Layer 3 of a small transformer language model trained on English Wikipedia (15 layers, counted from 0, width 128).
A neuron's activation on a vector x is GELU(gate . x + bias) times (in . x + bias), where the dot is the dot product.

Input weights of the MLP neurons that the questions are about. A number n stands for n times 0.0046.
n121 gate (bias 0.485): 8 5 34 -3 19 13 41 22 -10 6 -4 -20 -24 18 -45 -57 -7 19 26 10 -7 21 -40 32 -2 -7 19 46 -45 -34 -50 -32 46 32 -4 -13 -5 12 7 7 -59 -49 61 31 -42 4 -31 34 14 21 -3 -58 -15 -9 -23 -26 -2 28 -13 5 -8 -42 30 43 -23 20 11 -27 63 -34 52 -11 13 -67 -18 11 -4 -31 3 -20 20 34 10 -35 12 -11 -8 -20 -21 19 16 21 -26 26 -29 -22 -19 -15 -13 6 -47 -5 -12 13 -15 3 6 18 18 11 -18 50 49 34 20 -7 18 -9 -35 -57 26 53 -19 3 19 3 12 53
n136 gate (bias -0.087): -47 11 -12 33 -59 15 49 20 14 -1 -11 -10 7 -24 3 3 17 -19 9 2 -42 28 41 10 7 27 41 8 -34 7 37 -2 4 -14 -14 -10 22 -9 -18 -38 -7 8 -2 -42 9 20 34 -46 -50 12 12 0 18 10 18 9 -3 14 37 -31 3 8 7 29 12 -37 7 18 -23 3 -34 -47 -25 9 33 -25 34 27 -25 23 16 46 -26 -20 3 -11 -16 -36 20 24 36 15 53 41 -10 7 -25 -46 10 14 4 2 2 -11 5 -46 56 -22 16 -39 5 24 25 -76 20 61 -20 8 -25 -1 -60 -16 14 19 -48 26 -13 26
n245 gate (bias 0.457): 16 -2 -18 13 -21 -5 -14 34 -10 -43 -20 -23 -2 17 -70 -48 -17 2 -39 38 -10 5 -20 -5 10 -27 -7 14 -26 -9 -56 -57 5 29 10 -25 10 -3 -18 1 -5 -22 31 26 -33 -36 -48 33 -21 36 33 12 -12 15 -25 30 21 6 32 -20 16 -10 -9 -27 7 67 12 -6 21 9 24 23 -20 -7 -17 12 -29 -18 -69 25 16 23 63 10 2 21 -25 -14 55 -29 -30 17 -21 5 -9 -39 -14 0 -32 -14 -29 7 -34 1 -9 -3 15 -40 4 -6 8 66 6 8 -28 11 -7 -4 -36 47 -1 19 19 22 -22 -13 -18 46
n275 gate (bias 0.309): 32 16 9 -11 26 -15 23 59 38 -59 -36 7 -9 -10 4 -42 47 37 -22 -10 -20 12 -22 -14 22 -11 -7 27 -28 -31 -10 2 20 34 58 -6 7 24 -2 32 -20 -20 42 4 -64 -19 -28 16 2 18 -21 -5 -33 13 -28 -32 -18 13 23 14 -14 -13 24 5 -21 56 -24 -43 -3 -36 14 25 -10 1 -10 -2 16 -27 2 7 2 32 32 17 39 14 -36 -4 25 7 -20 32 10 -8 4 -49 17 8 -19 22 -20 9 -36 -7 26 7 22 -2 5 11 38 29 5 30 11 -3 38 -2 -55 -20 18 14 -1 -22 21 -32 -14 50
n278 gate (bias -0.061): 26 36 74 36 62 5 29 7 43 39 37 29 -33 -6 -4 22 45 -34 7 38 25 15 42 15 -10 12 54 42 -5 23 39 18 3 -11 7 -7 -11 20 -20 25 -20 -19 -18 -19 -19 1 6 -1 41 -18 -7 -9 31 -28 54 46 2 2 25 -30 24 34 10 3 -26 14 6 47 -9 1 -62 -2 -2 -11 -30 -55 -22 12 12 -37 15 -2 26 70 -6 -27 5 -12 -18 -2 21 -19 -8 -21 29 13 -47 -3 -5 -26 31 -41 -3 -17 -34 9 -15 -1 6 -17 1 20 -6 20 -39 21 -21 -8 -5 11 11 42 0 31 16 -18 13 -18
n295 gate (bias -0.190): -4 -12 39 -48 16 29 -31 -9 -29 -14 -9 -17 5 -59 29 26 18 -10 -9 -14 25 -7 9 1 20 40 -73 -36 -6 -3 -46 -41 -19 -34 -35 17 26 -1 2 -23 7 -7 -48 -26 34 2 -38 -14 5 10 44 3 94 -42 33 -11 11 -34 -36 7 3 44 28 1 1 38 6 -3 -11 61 -45 0 10 -15 26 -45 10 10 11 36 15 9 -58 6 -25 11 17 -43 47 2 -21 -26 36 5 -10 17 20 -24 -1 13 -55 -16 40 15 18 13 28 9 8 14 0 -3 20 -38 -4 0 -30 -1 -32 -9 -18 -56 -60 11 -40 -29 21 -23
n353 gate (bias -0.354): -10 -9 4 14 -52 -5 3 -28 14 62 27 26 -14 32 -13 46 0 -12 -23 25 -32 27 -36 18 -25 32 5 -34 -9 0 38 24 -20 -2 -7 -7 -23 24 33 -7 14 -9 -36 13 44 21 51 2 26 16 34 -25 9 53 29 30 -14 24 -1 24 27 -20 -12 -14 -39 -54 38 2 16 -59 5 -2 -46 -14 -10 -24 14 -19 7 -16 -9 -25 -17 -22 -32 -14 -26 36 -53 -7 9 7 -33 43 0 19 9 -19 17 12 19 27 28 9 30 -10 -30 -23 25 -45 34 -17 -29 23 -12 -51 -7 -25 3 -43 -14 -31 -24 -8 14 59 -34 -60
n121 in (bias 0.022): 22 -48 1 -27 12 17 22 -22 21 44 -59 2 38 -13 20 -15 27 45 25 12 7 -6 -13 -33 34 -3 5 1 -26 49 9 -11 -8 0 -37 60 -16 -28 74 -5 1 -26 6 -48 -2 41 6 8 -49 -16 -20 0 19 -13 -27 6 10 -16 3 -22 -4 -40 10 7 -9 32 21 3 -20 39 -22 -40 51 -44 0 -19 38 1 0 -17 41 32 -27 -22 22 37 48 -3 -6 15 -2 26 -9 34 -1 9 -34 31 34 30 15 -38 -7 33 -32 -14 -7 50 -14 -40 -30 1 49 -10 -29 19 18 -2 -13 12 15 5 31 39 13 53 11 21
n136 in (bias 0.191): -54 -24 14 -59 6 -25 33 50 -58 -34 -28 -64 -54 46 -27 -27 8 -35 -51 -20 -5 43 33 -24 0 5 17 15 -30 2 35 -19 15 1 -9 -4 0 13 20 24 5 -12 10 0 5 -25 1 -19 -32 19 0 6 -43 12 -7 68 -3 -28 -31 -44 -43 16 -14 45 -21 32 -1 3 -4 -34 28 -5 -21 -13 -42 58 36 28 -16 -31 22 22 -29 -12 -43 12 -20 -31 68 -20 33 62 -18 24 -32 -14 -49 7 1 6 -34 9 -16 27 20 25 17 -63 13 13 36 5 39 -1 1 63 12 -5 -28 -17 -18 14 -23 59 14 6 -4 21
n245 in (bias 0.032): -57 5 -37 0 13 -32 -11 -4 -36 36 -15 1 10 -46 2 -10 -28 50 -29 -25 -2 30 -21 -6 3 25 -6 18 25 17 30 -41 -11 18 8 -25 -28 -23 -37 40 -4 -35 -18 -9 40 -1 -6 12 -12 -24 -12 -26 19 -6 26 -1 41 64 2 6 6 11 -13 -10 -29 3 3 -31 24 10 3 -25 -11 -13 48 -5 50 -40 12 17 19 -8 -14 -37 -2 -9 -10 9 0 49 27 34 25 -20 -8 28 37 26 -27 1 0 -92 -26 2 -32 -10 31 4 -32 -34 -12 10 26 15 -16 45 -18 14 30 0 -9 -2 26 -8 -47 -53 25 -24
n275 in (bias -0.123): -16 32 26 -21 -7 52 63 8 26 -38 59 7 -18 44 1 -1 5 16 -57 16 -7 -12 -15 17 -48 -33 -24 42 -3 -19 -3 20 6 19 51 -1 -12 -42 -61 6 -7 3 -29 -29 -5 30 -7 -12 8 26 3 -42 -8 -17 -14 -4 30 -35 31 14 -47 -1 9 3 21 3 -25 1 6 -12 8 -53 -50 31 6 15 37 -14 16 -2 -16 9 7 9 10 51 -28 10 -37 35 -5 -8 -7 -11 -17 -2 -28 8 17 -5 14 -22 -17 -26 -45 36 47 -28 0 35 -19 0 -14 -42 11 -10 17 3 38 58 -9 6 0 -7 19 -3 2 -8
n278 in (bias 0.143): 13 74 22 47 10 -17 23 3 -26 59 -17 5 -12 20 -15 -3 18 -27 -25 18 11 0 9 33 55 -7 26 59 14 30 16 57 22 8 -5 2 -1 -27 -11 48 40 -11 -19 -27 -5 37 -16 -16 22 -8 -10 -32 24 -15 9 27 39 31 2 -20 31 -27 12 -6 -56 -11 -2 -29 -8 -45 -27 32 -6 -12 -11 24 -16 -26 16 -14 -6 20 56 28 38 -8 -5 2 -7 -11 32 13 19 -19 -10 -16 -51 16 -17 -29 0 -9 -15 -62 6 -34 -5 -31 12 15 1 41 -25 17 -19 12 26 0 -4 45 -6 28 1 -6 -6 -66 -21 34
n295 in (bias 0.008): 25 -17 -36 -9 -14 13 -2 -45 -1 -22 43 -73 7 -34 31 3 9 31 -24 -15 -30 -14 18 35 31 43 0 25 -9 -56 4 26 23 -40 -20 1 -52 -35 3 5 -24 -20 -14 21 33 -1 -35 10 26 24 73 -8 41 -43 -13 -15 6 28 -10 18 -7 1 14 -10 36 28 -10 -9 -8 1 29 -4 28 -30 -7 14 0 -26 57 69 22 52 -34 -26 -31 21 32 53 -44 -1 -40 23 56 -42 11 -14 20 -14 -28 19 27 1 -6 -2 47 -22 34 4 36 10 -38 4 26 -7 15 -54 12 -5 2 15 -6 -57 36 -25 25 -80 6 -61
n353 in (bias -0.028): 23 -11 -10 21 -8 35 52 -10 54 32 -12 -6 7 -47 7 -4 1 0 -27 -51 -43 -7 7 15 64 6 -16 3 13 -55 5 60 17 -7 6 -23 -5 9 -34 -42 23 -17 33 45 32 -2 8 -22 16 -13 -14 49 18 -6 -9 60 47 27 39 -34 5 -7 11 6 53 -47 -48 4 -37 -16 -6 57 -13 -5 -8 43 -43 -58 24 42 -9 17 -51 -20 -8 30 -55 54 -13 28 4 14 -17 -8 -17 54 -16 47 62 26 14 -50 -2 -5 18 53 8 -2 -3 38 -7 14 47 -10 -18 -7 -14 24 -4 3 9 -37 13 -8 -29 -4 19 54

Each question shows a token from some text and the vector x that enters the MLP there. A number n stands for n times 0.039.

"2": 7 22 -5 11 -1 -32 30 9 4 -15 18 -43 1 -18 10 -29 -35 -7 -11 3 10 -13 24 12 -9 -54 -15 19 -7 -18 -2 42 12 5 22 -8 6 -3 -52 14 4 10 21 -24 10 -5 -10 8 -1 -9 21 15 -13 -8 -17 -2 -55 2 -14 8 29 1 -5 2 -33 -13 -30 -6 12 11 2 13 -9 45 17 -5 36 3 -7 -28 1 1 19 27 18 15 18 30 3 -14 16 30 -7 -7 3 9 12 4 -38 -7 1 31 -13 29 19 -21 1 1 1 21 -3 -3 -11 -5 6 -8 16 -2 8 -18 -6 -11 -27 -12 18 6 16 -31
The two highest activations, in order: n275, n353

"y": 6 -3 -12 19 2 12 -11 -15 9 -12 8 -8 24 39 -27 -33 10 -1 -1 9 18 -12 33 2 -7 2 3 -4 7 -3 6 13 7 -3 -3 11 -11 -6 20 2 -12 -4 7 2 -31 15 -5 14 46 -5 -7 -14 3 -10 -1 -22 3 51 15 25 34 33 5 -25 -27 18 12 6 1 -11 -17 14 -24 -3 -1 -21 -11 8 -40 19 0 19 11 1 19 -5 -17 -26 -21 11 -5 -39 -17 8 13 1 -6 16 -17 14 2 -17 -39 13 22 12 14 20 -13 15 -3 -9 -13 -2 19 -6 -11 -6 4 12 -10 -23 -6 40 -10 -24 12 48
Which neuron fires most, and how strongly? n278, at about 1.7

"0": 26 -1 3 26 23 -30 -20 21 24 -16 -27 -7 -12 14 19 -30 8 -13 22 -12 34 29 -8 -13 0 -18 -11 -2 -2 -8 -18 -19 23 35 14 9 -14 -17 21 9 -11 -15 -14 20 13 24 -20 -13 27 -8 44 17 -2 -10 11 20 42 -3 -5 2 -12 18 25 -9 -1 38 -19 -18 -6 16 -9 20 -6 14 -2 -23 -4 4 -17 31 57 -13 -5 7 -43 8 -13 1 39 1 13 -7 8 -41 14 -39 19 22 -22 -3 -2 4 -15 -24 20 -35 -16 -21 1 -6 8 4 5 2 -1 -2 -15 -11 -2 33 -1 -8 -3 17 -19 -3 -5 -38
The two highest activations, in order: n295, n245

" USA": -31 -25 -6 9 10 12 47 29 4 28 12 9 15 4 13 -27 5 8 7 6 -1 -2 -1 20 -9 13 23 6 -35 30 8 -11 26 27 -3 -29 9 40 21 -4 21 -12 37 29 0 -18 -46 10 18 5 20 34 4 23 -31 11 1 19 -23 2 1 -41 -16 0 3 9 6 26 26 16 -7 -14 9 -20 22 19 -15 6 0 -7 -1 -14 -13 -20 -4 13 -30 -8 32 -26 18 -6 8 9 -23 -15 4 -5 -33 2 -33 8 -15 23 -9 19 24 -24 21 -5 0 38 2 -20 1 11 19 6 -8 -15 6 -10 26 23 -14 -20 -9 -8
Which three neurons fire most, strongest first? n136, n245, n121

" |": 11 -2 -7 3 -1 21 13 -2 -6 -8 -11 5 3 -5 26 -31 -4 27 0 -12 2 4 -15 -19 -4 -4 -6 -3 8 23 -6 25 10 14 2 -12 12 -2 -14 11 -16 -17 7 10 4 7 9 5 10 -2 -5 10 -7 -10 9 -3 9 1 11 10 14 14 -18 10 0 9 -12 9 -15 -3 -9 10 -4 7 -12 -6 -35 11 1 -1 -7 -3 13 -44 3 32 -16 23 1 -6 -3 -4 16 -6 -2 22 8 -24 -11 -10 -34 10 -26 -9 13 -9 -2 18 1 16 7 -18 8 15 -14 -7 6 -20 -4 -9 9 -7 -13 -2 0 9 -4 -18
Which of these neurons fires most? n136

"al": 25 -10 -5 -8 -14 0 -2 -13 -24 6 -30 12 12 -48 -29 -29 -9 25 -4 29 4 -13 11 -6 3 9 -13 26 27 -27 21 -39 13 43 -1 -23 -8 1 -1 -6 -23 -14 -8 -12 -12 -3 -8 -27 31 -22 -12 6 -7 -6 -9 -1 12 20 37 10 16 22 14 3 6 -12 -5 0 -39 -7 13 11 -17 -22 -16 12 -25 -10 -12 21 -9 -9 70 4 17 1 8 17 -54 15 0 10 -3 -10 -1 -16 -15 -6 0 0 -12 -23 21 -15 -2 -13 -15 14 26 33 -12 -8 -12 27 -12 -36 -19 -14 0 -18 -24 -18 -11 -5 27 11 17 9
Which of these neurons fires most? n245

"1": 2 5 -9 -4 1 -55 -11 16 11 -8 -4 -13 -8 5 7 -39 -7 33 13 -1 -2 1 -3 -19 8 -2 -36 1 1 -14 -25 24 11 28 5 -1 -3 -24 -13 -2 12 -30 -46 -18 12 13 -31 -21 14 -2 11 29 16 0 8 24 -5 -17 -9 -1 0 -10 1 3 12 8 14 9 -2 -5 -28 9 -18 23 13 8 1 -17 -12 -3 21 -2 4 31 -12 10 -21 21 11 2 13 7 1 -16 1 -20 18 0 10 -4 -19 35 -29 -21 17 -22 21 6 18 2 -1 20 14 0 3 18 4 -28 7 13 3 -15 -42 -6 -8 8 10 -48
Which neuron fires most, and how strongly? n295, at about 1.6

" Up": 3 42 13 22 -11 -13 -27 37 16 10 5 -9 -6 16 -10 -37 17 6 -29 -17 5 -3 15 13 -15 -1 27 16 12 17 -11 25 15 -3 10 17 -2 14 8 -33 9 -17 4 -30 -22 -25 -7 -22 12 16 6 -16 -7 1 -18 14 -10 32 -2 1 5 9 -11 11 3 11 -1 -34 1 -4 58 11 -15 2 -7 -11 42 5 17 -10 22 19 -7 -11 -9 4 -25 35 -5 -9 -6 -6 15 3 -14 -13 5 -5 -21 -28 -14 2 -1 -4 -7 3 -6 25 -22 5 10 -10 1 -12 8 2 2 -34 22 -5 -7 43 23 22 19 -4 -25 9
Which neuron fires most, and how strongly? n275, at about 2.1

"s": -5 -2 -7 0 -1 -25 6 -21 -9 -19 -8 -7 25 -2 -46 -34 2 13 10 5 -4 11 17 -19 -5 3 -38 42 -2 7 -3 -7 -7 19 10 0 7 13 -37 9 -4 -14 23 -7 -15 -7 16 -5 -31 -8 -8 19 -13 18 19 1 -42 10 32 -4 -23 44 -5 15 1 19 -3 -23 6 -13 -6 1 -8 -27 -16 -22 -9 15 -25 12 -31 6 3 -19 13 4 28 23 14 6 17 17 36 -1 -7 5 -16 15 6 0 -3 -17 -25 -3 5 13 10 -19 18 -6 19 20 14 -8 21 -5 4 -4 14 6 0 -15 -36 14 -13 0 13 63
Which neuron fires most, and how strongly? n136, at about 4.1

" floor": -19 3 -12 -21 13 -12 -21 25 -13 -5 14 -9 13 -15 -35 -23 -9 -8 18 -19 0 -22 7 -20 5 11 -15 44 -2 -5 -34 -42 -21 4 15 11 10 4 6 -24 14 3 50 26 -28 -23 3 3 9 6 -12 7 3 33 -34 42 29 16 -29 -28 -40 8 17 17 -18 32 -3 13 -7 -12 -13 -34 1 21 10 12 -16 4 -10 14 -18 -9 10 10 -5 3 -4 12 -1 5 -11 -4 -30 34 17 -2 -21 5 -3 5 -14 -8 -6 -12 10 -53 -2 -33 17 -5 -2 11 -3 -3 -21 17 15 -35 -3 4 -7 33 -20 20 -10 -41 -30 2
The two highest activations, in order: n295, n353

" D": 20 1 34 16 23 -10 24 16 4 -25 -15 49 10 23 9 -35 -19 13 -14 -10 9 30 -3 -10 -1 12 -14 1 32 5 -12 -7 4 25 -4 -19 -14 -6 57 8 -25 -8 -17 19 -10 -3 -28 -10 23 7 -33 1 -18 18 -14 1 9 -8 26 17 -16 -26 -17 -28 -3 -2 -7 4 21 -12 -12 10 -4 -21 -17 8 16 -5 -31 -29 2 1 3 -7 -4 5 12 -1 54 25 24 15 -10 -2 -22 -30 0 -6 -21 6 -14 -14 -16 25 24 -23 11 -28 1 8 -13 -3 -8 12 -24 -9 -28 -34 -15 -4 -26 1 -22 5 8 14 10 39
Which of these neurons fires most? n121

"Ro": 5 13 30 -6 19 -16 -12 -27 15 0 0 -31 12 -19 0 -35 26 -9 -6 6 1 28 10 -11 -5 -13 -23 2 -21 -38 -14 -25 19 26 -1 -31 17 -13 -12 5 -17 12 9 -23 -21 -2 -2 1 34 -23 8 -3 -5 -21 -9 -23 -19 12 11 1 6 -8 12 24 -2 -12 6 39 22 -9 29 19 3 5 6 10 32 20 6 -15 22 -3 -3 0 6 1 -26 0 -10 1 -18 25 -18 7 -41 2 -7 -14 -29 -4 0 15 -32 -10 -11 -4 -38 -3 1 -1 12 -3 -23 6 16 -10 27 -23 -55 15 -3 -18 2 14 -3 -8 26 -29
Which of these neurons fires most? n275

"etter": 43 4 7 17 3 -5 2 -10 12 11 -25 15 -2 24 -23 -33 -31 13 4 34 9 -4 -13 -23 12 -27 28 18 -20 -15 -7 48 11 25 12 -2 10 -12 -6 8 -23 -39 31 14 6 22 -30 8 -2 8 -2 8 -11 -14 -9 1 -34 17 -42 13 7 -27 26 -9 -27 0 5 19 11 -22 -16 1 -4 -3 -21 -11 5 12 11 -7 18 24 8 8 -10 -8 -13 -38 -16 -13 3 -19 -23 -19 2 -11 6 1 -12 -10 -1 16 16 4 25 15 8 -6 -4 40 -8 -11 26 54 19 18 20 6 1 10 3 12 -24 13 -7 6 -28 -4
Which of these neurons fires most? n278

" Ol": 39 45 -7 31 0 -5 0 6 0 -23 -21 -5 3 14 -16 -25 8 7 -4 -12 -21 32 -24 -29 15 -10 -4 11 -53 -18 21 -23 30 5 19 -9 -26 -5 -10 -5 -6 -25 -11 5 -11 -9 12 -10 10 13 3 -19 12 -6 -20 -7 18 5 27 28 -15 -27 23 12 33 -23 18 6 6 -23 17 3 -11 -24 -27 -8 19 -20 14 2 36 -13 -8 34 -46 3 0 -21 43 9 13 55 -23 32 -18 -25 -13 10 -13 -12 -9 1 -13 -29 32 -23 8 19 -15 8 -8 -10 13 5 2 28 -16 -29 -11 -19 18 18 -10 -8 24 -12 -16 -3
Which of these neurons fires most? n136

" ": -2 9 -11 7 14 -19 5 25 1 -15 -10 10 -3 -17 24 -39 -14 3 -3 -3 7 -12 9 -1 22 2 14 0 5 -5 11 12 14 16 -14 0 -13 -23 8 -1 -25 -16 -38 22 2 6 -8 5 13 -1 12 -10 12 -19 3 7 -15 -5 -7 5 7 4 -2 15 -19 9 2 7 3 8 -9 -2 7 -10 -6 -4 -5 -20 28 -7 10 4 4 2 -6 24 -4 -3 8 6 35 18 5 -10 -6 -13 13 33 13 -7 -9 10 -19 -3 -4 28 16 5 -5 -1 -3 -15 1 10 -6 -1 11 -27 -7 3 -17 -4 -34 13 15 -11 14 25
Which three neurons fire most, strongest first? n121, n278, n295